Layer 3 of a small transformer language model trained on English Wikipedia (14 layers, counted from 0, width 64).
A neuron's activation on a vector x is ReLU(weights . x + bias), where the dot is the dot product.

Input weights of the MLP neurons that the questions are about. A number n stands for (n - 500) times 0.0038.
n0 (bias -0.130): 543,625,478,326,236,635,579,467,488,408,262,397,485,378,558,231,476,557,567,371,441,606,493,425,620,480,398,685,606,548,394,486,392,511,669,575,567,503,691,530,435,536,382,608,622,488,385,657,367,547,453,301,634,397,377,491,608,542,303,521,537,426,327,501
n36 (bias -0.115): 410,566,540,444,562,534,573,496,573,475,552,441,550,511,637,558,669,486,427,407,615,550,501,438,718,477,573,476,309,353,440,801,276,488,626,563,337,430,319,586,286,579,395,370,471,332,619,564,528,444,570,500,652,363,421,487,326,428,730,436,505,515,629,509
n38 (bias -0.053): 714,298,580,529,717,548,437,621,523,433,457,614,599,551,478,442,640,493,718,676,536,376,477,592,447,485,489,531,575,487,411,540,592,395,591,494,417,466,348,378,514,545,449,367,487,554,530,547,580,520,449,642,231,417,484,388,690,329,411,486,505,729,521,305
n40 (bias -0.056): 617,597,436,559,342,647,578,430,510,429,495,661,435,453,481,595,441,395,349,362,488,380,573,460,502,327,543,588,524,542,540,540,380,497,292,665,391,564,278,508,549,401,415,353,497,609,770,616,779,526,477,580,552,566,415,690,290,398,568,568,569,511,474,534
n44 (bias -0.073): 618,425,525,465,570,508,507,496,522,471,355,726,447,447,396,600,504,585,494,577,627,547,548,480,533,380,757,503,583,640,496,464,510,376,430,610,512,638,408,484,501,455,342,494,576,483,687,471,620,551,441,560,420,382,408,335,490,537,461,364,571,602,529,514
n49 (bias -0.059): 417,573,697,563,459,396,691,561,546,453,522,539,771,517,509,536,401,568,549,366,542,219,538,558,602,562,438,394,485,347,710,552,481,504,324,651,550,507,543,363,512,397,523,445,438,530,677,712,455,459,371,264,566,569,393,675,501,724,516,468,598,421,551,555
n50 (bias -0.084): 423,558,453,550,514,501,630,410,480,519,500,543,499,441,531,559,436,415,533,461,625,641,386,495,492,238,481,542,524,452,429,316,459,540,428,543,531,331,493,456,337,476,401,528,449,530,427,566,543,480,501,475,550,371,360,381,477,472,503,543,535,606,549,508
n91 (bias -0.114): 411,484,506,498,395,574,547,629,528,529,604,566,585,555,628,512,452,487,638,373,354,452,518,473,439,665,318,594,688,417,462,543,427,444,514,637,562,496,432,385,582,463,386,697,564,545,521,693,635,570,442,538,380,683,283,500,473,407,413,436,618,391,420,386
n106 (bias -0.069): 452,535,462,458,422,534,603,471,556,467,555,464,580,499,480,558,392,368,314,397,466,530,416,473,485,425,324,540,447,516,625,530,574,377,456,598,548,507,400,466,470,513,352,636,561,481,608,653,395,493,515,436,579,460,518,491,512,313,649,595,508,590,555,589
n113 (bias -0.029): 518,290,483,547,392,415,486,495,593,569,427,476,501,507,499,408,339,638,675,467,605,623,480,532,448,423,406,491,506,454,483,468,581,518,504,800,381,467,489,621,497,702,323,421,552,531,375,517,379,493,647,517,344,460,371,538,496,570,606,603,631,581,519,560
n124 (bias -0.107): 534,492,617,474,398,426,583,553,404,449,521,450,458,292,649,471,493,529,440,389,616,498,515,618,509,446,354,672,414,463,512,464,510,509,499,612,499,582,549,582,454,490,548,455,586,598,561,355,557,574,508,501,486,478,525,607,446,410,380,578,536,596,638,421
n127 (bias -0.109): 244,809,583,398,386,494,742,429,544,489,597,460,535,535,510,395,550,475,579,347,334,571,479,454,460,447,386,478,503,323,546,489,609,540,290,419,175,629,672,471,315,597,508,584,489,475,450,599,617,415,627,459,566,512,511,493,301,390,418,373,641,432,521,615
n128 (bias -0.071): 351,142,767,575,646,621,456,454,412,552,274,534,374,437,498,286,321,471,534,520,425,286,627,793,349,472,628,613,582,658,448,213,582,28,463,567,566,619,321,601,596,481,227,444,516,314,454,478,352,594,594,574,148,498,606,505,573,566,515,546,667,583,573,442
n138 (bias -0.033): 444,644,398,577,666,710,620,656,410,476,484,576,515,581,639,463,379,538,473,487,466,629,457,453,357,480,466,528,631,517,221,416,398,576,405,438,602,673,416,617,612,630,435,576,693,471,641,511,415,561,567,479,532,380,452,451,349,542,560,430,540,506,684,420
n151 (bias -0.098): 519,567,580,572,515,600,577,677,586,595,469,634,493,474,421,650,525,474,435,508,503,444,568,482,419,401,499,518,535,481,500,482,449,535,280,589,486,478,456,574,632,644,416,474,534,560,560,666,603,449,442,477,449,376,444,348,463,373,405,423,586,495,605,552
n155 (bias -0.114): 445,620,430,422,512,537,602,575,581,508,577,453,539,426,546,664,478,612,464,349,516,388,431,496,673,641,569,469,452,490,527,427,288,557,435,455,399,560,560,504,495,645,529,544,476,554,494,558,612,401,863,541,503,404,536,205,500,336,513,568,559,460,551,564
n160 (bias -0.102): 416,593,453,492,474,494,586,471,453,662,535,343,620,479,496,630,626,536,520,516,503,502,522,513,500,346,465,492,234,505,365,673,415,428,507,501,623,413,485,505,394,526,475,412,447,407,791,506,658,497,534,489,432,366,479,431,554,624,404,601,649,417,579,272
n163 (bias -0.068): 498,444,429,448,529,470,444,460,442,560,399,327,500,459,689,620,402,571,419,627,582,499,488,405,576,542,645,692,454,467,450,486,498,430,312,517,457,344,520,650,483,619,511,447,440,539,546,632,449,474,383,476,419,377,549,475,469,421,235,344,583,672,687,483
n167 (bias -0.035): 561,468,395,472,519,516,344,619,517,460,419,376,560,450,559,422,90,476,450,665,466,354,474,398,377,407,573,423,559,424,483,687,351,500,519,667,449,714,507,582,480,224,435,549,617,450,544,604,606,612,575,505,483,482,597,597,566,379,650,480,674,544,705,350
n173 (bias -0.045): 584,539,350,576,344,469,685,439,254,459,444,533,440,473,299,520,559,463,675,332,601,540,449,421,350,569,579,579,372,558,340,466,471,511,618,617,378,445,504,365,522,527,264,337,624,620,519,508,654,617,590,341,514,526,115,404,420,291,559,539,486,540,548,769
n182 (bias -0.112): 371,477,409,491,553,703,587,450,438,386,391,471,689,438,463,273,649,386,629,605,615,527,468,492,517,480,563,580,472,380,454,320,364,398,444,721,389,393,543,366,367,451,449,527,338,445,594,678,402,620,430,511,471,456,367,438,552,454,475,632,418,465,234,298
n185 (bias -0.047): 483,503,329,516,532,470,539,440,456,319,480,536,604,450,568,537,432,517,385,513,508,616,500,528,832,435,573,526,552,612,477,428,361,455,523,405,469,573,535,481,624,512,393,495,441,577,497,397,431,404,493,378,269,506,472,579,520,441,323,561,551,584,523,348
n187 (bias -0.068): 497,503,384,460,424,344,496,556,542,471,525,642,647,452,475,730,401,672,482,576,459,487,544,614,655,486,342,438,393,406,488,463,384,448,530,561,532,391,453,542,503,432,561,427,460,408,426,629,410,605,455,322,278,501,480,587,408,469,511,530,575,522,649,633
n215 (bias -0.065): 457,524,393,599,360,371,542,542,428,436,426,361,523,260,661,618,487,414,575,507,437,514,498,611,507,467,570,559,529,428,331,605,493,374,440,636,546,487,409,582,333,503,504,577,561,610,405,481,455,419,485,497,565,505,407,454,468,514,443,455,534,477,440,529
n227 (bias -0.021): 722,586,444,553,512,449,483,619,512,479,343,427,461,465,616,617,600,491,503,518,371,428,463,573,602,315,454,370,706,518,246,526,384,355,503,708,511,551,425,434,574,464,563,400,325,664,572,541,642,623,445,682,370,443,530,596,648,390,581,618,555,530,458,475
n232 (bias -0.054): 237,481,710,529,614,542,511,360,461,328,480,496,473,583,557,503,670,461,567,349,459,522,421,726,335,513,540,697,341,426,577,527,624,776,454,541,414,462,500,488,394,431,244,397,366,368,525,868,614,510,382,462,690,242,467,683,489,694,476,559,546,641,429,522
n233 (bias -0.035): 470,536,390,453,500,451,454,591,345,468,601,597,566,266,429,276,631,506,620,512,426,480,463,531,480,460,557,649,435,421,518,427,485,587,675,539,345,493,488,469,458,389,617,369,466,651,409,444,543,652,459,458,525,742,435,392,543,470,428,497,815,449,571,462
n234 (bias -0.056): 484,595,655,508,367,434,641,307,468,538,560,424,535,579,647,285,536,455,414,475,506,441,401,482,591,476,520,523,491,442,482,473,565,399,504,493,360,480,457,438,354,495,526,480,472,547,511,522,298,438,547,486,574,470,534,534,463,453,488,361,491,508,436,580
n241 (bias -0.034): 501,566,583,509,492,330,470,534,637,639,496,632,655,443,464,679,433,492,496,438,496,559,423,462,463,467,576,533,593,379,449,484,444,630,461,556,454,512,465,366,447,673,386,506,621,481,542,529,498,713,563,565,490,419,430,510,355,560,343,590,524,496,501,530
n246 (bias -0.062): 595,368,421,474,472,549,528,667,309,649,413,743,742,564,551,550,542,482,725,399,574,722,456,489,338,515,503,604,563,536,491,506,548,439,569,465,461,308,535,562,354,553,487,580,509,590,571,603,420,515,545,127,409,721,438,500,435,516,548,596,409,748,440,506
n252 (bias -0.041): 536,473,414,526,618,391,600,556,594,398,439,460,451,461,440,553,316,576,514,602,572,437,469,487,552,489,488,512,494,574,368,596,454,537,382,476,342,709,471,518,503,707,532,512,668,515,690,524,332,551,354,502,467,375,454,519,501,427,443,577,607,601,643,576
n254 (bias -0.046): 571,437,452,363,615,518,586,660,271,702,273,436,493,438,520,598,524,577,515,317,436,696,517,386,527,430,412,563,496,424,405,472,515,633,600,678,477,391,498,552,534,716,662,433,388,677,740,610,685,603,548,499,378,417,293,569,459,237,665,467,589,576,559,226

Each question shows a token from some text and the vector x that enters the MLP there. A number n stands for (n - 500) times 0.0064.

" k": 350,543,493,327,468,427,535,459,426,556,685,537,556,712,394,645,475,481,498,492,559,522,858,379,466,434,563,599,588,447,496,485,547,571,521,548,506,441,415,596,395,549,410,469,572,497,461,343,530,423,347,483,453,493,478,572,727,494,469,578,261,379,497,583
Which neuron lights up most? n173

" New": 451,598,405,309,537,470,478,550,468,528,719,482,579,486,511,552,451,529,380,540,517,493,722,426,431,441,577,609,593,431,551,423,383,614,518,545,569,438,384,487,402,639,572,550,544,465,485,369,536,313,374,527,493,426,589,584,718,426,485,572,359,286,526,600
The two highest activations, in order: n155, n151

" Ar": 430,577,479,376,475,467,502,452,474,513,779,531,538,572,448,571,429,500,420,552,640,572,678,455,336,426,520,578,567,407,595,455,492,628,517,622,567,389,383,573,375,591,528,445,591,488,470,378,509,292,326,539,461,472,573,547,711,449,505,552,302,352,541,566
The three highest activations, in order: n50, n106, n151

" Mar": 402,611,366,382,511,462,518,460,459,529,686,505,493,566,479,589,478,517,417,556,621,556,749,434,418,401,540,614,628,437,526,524,465,630,513,573,593,394,379,535,354,600,575,457,593,471,448,385,418,305,327,558,506,432,531,585,706,449,464,520,336,410,560,566
Which neuron lights up most? n163

"un": 475,553,476,368,530,475,528,479,420,515,724,461,561,620,491,546,443,483,451,544,657,499,573,369,448,469,558,542,630,435,502,436,502,627,526,495,570,471,414,563,404,596,533,481,541,480,466,333,471,433,282,575,479,420,532,596,727,448,513,522,233,458,557,599
Which neuron fires most, and how strongly? n163, at about 0.71

" M": 420,649,425,341,490,439,592,497,470,558,804,463,540,595,471,601,464,524,422,511,567,569,934,423,449,418,509,550,542,451,537,502,480,558,495,486,562,405,394,525,388,579,547,491,578,452,485,360,469,266,324,525,482,416,494,588,714,479,467,602,350,353,604,556
The three highest activations, in order: n160, n36, n187

"S": 385,609,525,345,483,468,548,449,485,547,834,548,542,620,492,573,441,480,460,537,549,486,845,405,396,427,500,489,582,397,516,412,431,627,511,564,541,459,418,534,430,570,505,491,541,494,498,349,531,336,335,569,459,490,455,602,723,517,487,553,244,364,594,517
Which neuron fires most, and how strongly? n49, at about 0.9

" Con": 492,616,471,349,510,414,563,438,469,500,770,537,580,548,386,565,466,494,425,524,584,566,713,455,359,426,520,531,608,493,566,465,495,559,532,551,520,419,418,586,388,565,456,495,595,445,480,332,514,368,308,583,481,419,476,540,736,479,468,503,399,360,554,616
The two highest activations, in order: n50, n151

"1": 425,567,478,356,508,530,527,500,435,536,665,509,578,659,527,575,466,520,467,550,615,462,718,380,423,440,572,428,586,442,549,451,455,590,435,562,504,457,403,565,464,569,515,521,559,472,476,288,467,449,303,562,455,463,510,673,726,465,538,588,282,308,439,528
Which neuron lights up most? n182

"2": 382,599,471,340,520,472,547,506,441,541,781,516,599,650,521,544,477,529,451,547,582,457,731,408,412,425,609,491,566,431,556,480,446,576,422,564,518,418,417,542,449,584,490,470,603,485,462,336,450,430,318,557,474,475,538,666,715,464,496,588,267,283,459,538
Which neuron lights up most? n49

"ly": 412,537,499,356,453,475,522,490,460,480,660,522,471,693,528,548,437,483,385,576,558,475,814,376,483,447,592,521,639,423,567,485,516,573,472,525,521,478,394,563,444,554,486,462,587,473,503,358,501,535,303,559,511,449,546,544,747,449,508,511,220,425,464,575
The three highest activations, in order: n44, n40, n234

" ==": 409,570,456,364,541,419,510,510,478,537,729,481,480,530,491,502,487,492,470,514,539,524,706,335,411,403,579,575,664,430,532,445,535,575,512,606,461,497,360,599,444,579,588,476,566,489,444,336,544,510,287,553,494,434,401,593,725,496,556,539,451,333,494,528
The three highest activations, in order: n233, n254, n241

" al": 393,601,399,479,510,458,541,441,472,509,754,556,408,711,395,577,471,496,401,496,619,546,633,442,433,447,518,599,560,420,533,443,476,604,453,494,474,438,402,522,424,573,538,484,589,448,500,334,509,354,314,594,511,474,504,613,746,441,532,559,381,437,469,527
Which neuron lights up most? n50

" to": 412,573,563,364,551,474,561,537,445,450,612,486,478,723,441,528,424,509,451,604,552,500,793,380,426,410,563,557,580,407,530,484,495,549,530,519,483,449,348,571,508,601,455,514,549,479,490,395,516,404,319,533,524,468,537,614,726,397,493,534,280,400,530,579
Which neuron lights up most? n151

"===": 445,575,388,358,548,448,554,542,458,508,717,485,514,540,475,534,485,558,444,489,503,479,730,386,418,420,524,577,633,413,528,401,548,557,522,565,454,510,373,542,431,577,660,484,601,526,458,444,541,542,294,526,538,462,465,578,733,436,541,497,337,321,518,542
Which neuron fires most, and how strongly? n254, at about 1.3

"x": 456,598,522,331,537,476,521,484,460,509,890,532,512,613,495,565,449,489,465,533,564,546,694,376,420,432,546,497,601,478,558,427,420,566,460,543,534,474,401,482,427,580,526,546,525,514,392,399,449,308,323,601,520,430,441,641,738,476,521,527,291,417,485,569
Which neuron fires most, and how strongly? n50, at about 0.79

"\n": 341,669,454,372,519,401,514,507,465,556,666,528,558,564,406,551,463,502,452,552,523,531,843,394,416,415,537,583,601,403,587,470,524,581,432,511,483,479,401,590,447,606,533,479,587,484,465,327,480,471,297,576,481,451,471,598,707,440,548,507,405,317,508,590
The three highest activations, in order: n127, n151, n241

" which": 394,569,595,313,451,460,527,564,451,526,753,508,436,660,517,561,450,474,454,616,478,510,843,390,444,440,558,537,632,385,519,461,453,579,474,557,501,476,398,532,451,581,428,555,587,486,437,342,501,401,316,571,507,473,559,601,725,462,512,513,359,302,487,536
Which neuron lights up most? n91

"ough": 411,566,538,342,539,446,554,586,456,492,748,521,492,651,466,568,416,468,423,553,602,461,678,385,429,444,561,581,615,408,533,466,463,586,475,557,525,396,400,565,466,601,558,528,579,490,501,262,465,423,303,569,476,445,550,606,704,411,565,518,304,424,513,560
The three highest activations, in order: n252, n151, n106

" ": 418,582,564,338,506,450,570,506,484,529,755,486,592,673,406,577,467,528,479,520,540,539,804,366,385,441,506,563,545,455,515,455,507,538,441,522,480,446,385,623,422,526,558,433,588,458,392,308,479,418,320,535,471,466,491,662,733,521,476,604,377,381,558,567
Which neuron lights up most? n187

"ated": 435,547,524,313,534,460,557,482,429,488,682,511,522,625,463,565,455,511,418,441,479,467,767,385,452,443,585,493,583,431,527,447,541,578,485,561,477,463,408,583,458,623,577,497,593,504,473,343,498,442,313,557,454,467,504,655,727,433,543,545,272,496,473,567
The three highest activations, in order: n254, n252, n106

"ory": 429,606,505,339,520,460,494,562,478,481,761,550,515,606,542,533,464,462,455,528,515,479,767,405,454,429,564,538,629,436,533,433,556,610,475,559,539,471,346,515,421,573,528,415,584,504,453,345,515,385,319,548,459,448,502,577,740,458,561,523,302,470,478,508
Which neuron lights up most? n38

"é": 425,642,466,373,446,462,540,494,458,449,760,531,591,588,502,577,464,521,460,543,564,510,832,453,412,440,576,572,615,417,545,504,530,578,482,516,567,451,372,532,379,558,592,480,586,495,416,305,468,254,309,494,496,445,539,598,721,457,495,487,270,503,542,558
Which neuron fires most, and how strongly? n215, at about 0.68

",": 405,563,473,346,528,463,556,512,472,524,606,489,491,698,502,577,440,542,460,577,486,483,746,352,468,431,522,493,584,467,556,487,477,585,458,470,477,508,382,562,411,579,570,557,592,486,475,324,456,478,295,526,495,467,604,589,748,405,474,573,344,408,486,563
Which neuron fires most, and how strongly? n252, at about 1.6

"z": 381,659,502,384,488,476,529,491,431,501,821,530,517,611,486,574,445,465,447,550,590,542,884,403,476,416,560,559,635,428,504,478,508,586,508,482,560,481,400,475,405,570,423,464,555,525,415,340,471,362,322,551,513,458,439,633,714,526,493,558,201,409,517,512
Which neuron fires most, and how strongly? n50, at about 0.57

" one": 359,619,512,310,515,452,505,510,437,518,761,512,457,629,532,525,508,524,447,602,530,558,779,378,427,421,570,511,572,411,570,463,482,582,449,518,534,424,396,534,424,558,415,473,596,472,429,427,538,498,318,566,498,403,546,616,735,427,509,542,339,453,455,564
Which neuron lights up most? n232

" m": 381,577,494,359,487,447,592,521,433,552,762,465,571,650,442,612,480,517,434,521,530,540,910,337,432,447,540,587,550,479,529,478,459,475,496,470,525,437,381,527,391,562,497,505,569,501,459,388,496,309,311,538,490,448,463,574,732,484,515,634,343,432,532,553
The two highest activations, in order: n160, n106

"at": 389,602,478,311,504,459,488,431,496,489,816,491,514,590,461,546,451,506,452,546,575,502,675,420,424,475,561,467,603,457,584,475,427,591,532,577,505,384,391,592,449,625,493,524,583,502,407,259,504,469,330,525,491,478,484,628,745,520,480,519,298,428,488,540
Which neuron fires most, and how strongly? n241, at about 0.14

"st": 452,651,530,237,539,475,578,499,454,519,851,473,595,628,511,539,447,480,450,577,552,560,932,431,445,384,544,547,534,457,531,485,400,588,543,576,509,391,406,594,395,615,409,510,560,481,431,337,508,404,359,548,464,451,471,609,680,463,502,543,268,356,419,601
Which neuron fires most, and how strongly? n36, at about 2.1

"5": 406,563,470,384,525,511,514,502,442,516,685,500,544,684,547,523,456,518,456,580,607,461,741,381,411,450,589,495,569,437,519,442,455,603,425,561,515,482,410,558,436,582,541,478,599,476,458,359,484,501,312,541,480,449,502,663,727,450,534,592,226,302,444,521
The two highest activations, in order: n182, n138

"ff": 430,632,459,359,505,460,505,491,449,524,788,451,542,745,452,492,458,471,424,588,603,472,790,393,462,466,546,505,572,471,472,428,493,589,468,522,528,418,376,554,401,604,440,528,585,479,489,411,488,468,294,591,510,485,454,663,726,505,500,530,259,420,541,527
Which neuron lights up most? n234

"g": 404,628,506,357,583,414,490,513,441,522,730,478,587,626,461,508,452,472,454,502,596,579,827,406,434,436,590,519,614,451,567,452,444,495,500,557,583,444,390,559,414,562,454,501,520,520,386,297,470,418,318,558,504,452,509,677,727,523,509,557,288,405,485,525
Which neuron lights up most? n185

" by": 398,607,529,323,506,427,586,504,421,497,662,503,571,550,441,567,446,481,453,553,476,540,701,396,413,440,555,488,591,437,596,443,524,566,501,463,484,470,398,596,475,568,536,565,554,520,498,354,504,398,325,553,534,404,541,626,739,412,497,562,280,321,546,571
Which neuron lights up most? n127

"b": 419,607,452,360,546,465,507,567,421,555,683,519,544,665,488,597,454,514,486,477,575,506,724,386,470,425,575,508,588,482,496,465,473,512,501,547,587,410,432,562,359,610,505,507,527,482,445,235,496,349,334,502,485,485,571,610,728,456,552,554,209,395,528,555
Which neuron lights up most? n246

" and": 419,562,505,344,456,473,551,522,438,490,750,466,548,678,487,566,419,473,477,582,481,456,757,422,451,445,565,498,619,416,541,440,453,571,506,533,480,486,399,564,467,560,530,557,578,490,447,421,485,404,301,542,518,460,639,604,741,413,495,553,321,376,550,534
Which neuron lights up most? n167

"==": 422,614,427,356,519,413,538,544,431,529,813,497,502,545,485,520,495,492,464,474,529,498,757,414,437,418,574,555,640,401,531,418,503,556,496,599,434,474,347,589,484,577,634,483,560,510,453,408,517,590,294,541,515,451,451,575,720,459,562,525,376,318,507,535
The two highest activations, in order: n233, n254

" n": 440,560,468,380,481,499,534,524,397,497,647,505,594,737,441,584,476,528,404,571,560,512,739,324,439,479,492,582,543,422,524,444,412,545,526,509,535,423,406,612,411,563,424,557,545,497,495,374,463,375,318,547,484,446,567,632,743,506,472,582,370,317,556,558
The two highest activations, in order: n160, n106

"ec": 412,606,466,414,451,479,554,500,459,474,780,489,514,723,529,530,479,481,399,530,571,525,830,360,377,468,568,551,588,498,594,421,462,510,461,544,535,424,397,542,374,564,639,507,595,484,401,385,478,389,315,538,527,465,408,613,731,508,564,487,279,388,558,526
Which neuron lights up most? n234

".": 342,570,443,356,501,456,614,546,462,546,776,536,525,673,517,608,480,483,454,529,509,511,879,344,420,439,559,480,572,411,551,460,509,585,483,499,496,486,388,544,459,550,560,531,591,493,391,294,492,469,327,528,520,467,467,582,724,430,515,548,384,307,462,553
The three highest activations, in order: n127, n91, n151

"al": 465,581,500,327,540,425,560,502,458,482,848,519,533,547,496,550,453,499,466,476,588,472,697,427,435,423,526,585,677,437,597,446,438,557,510,543,541,431,444,557,398,613,485,468,580,532,426,387,454,370,328,526,494,440,479,607,729,492,523,540,237,402,455,549
Which neuron lights up most? n50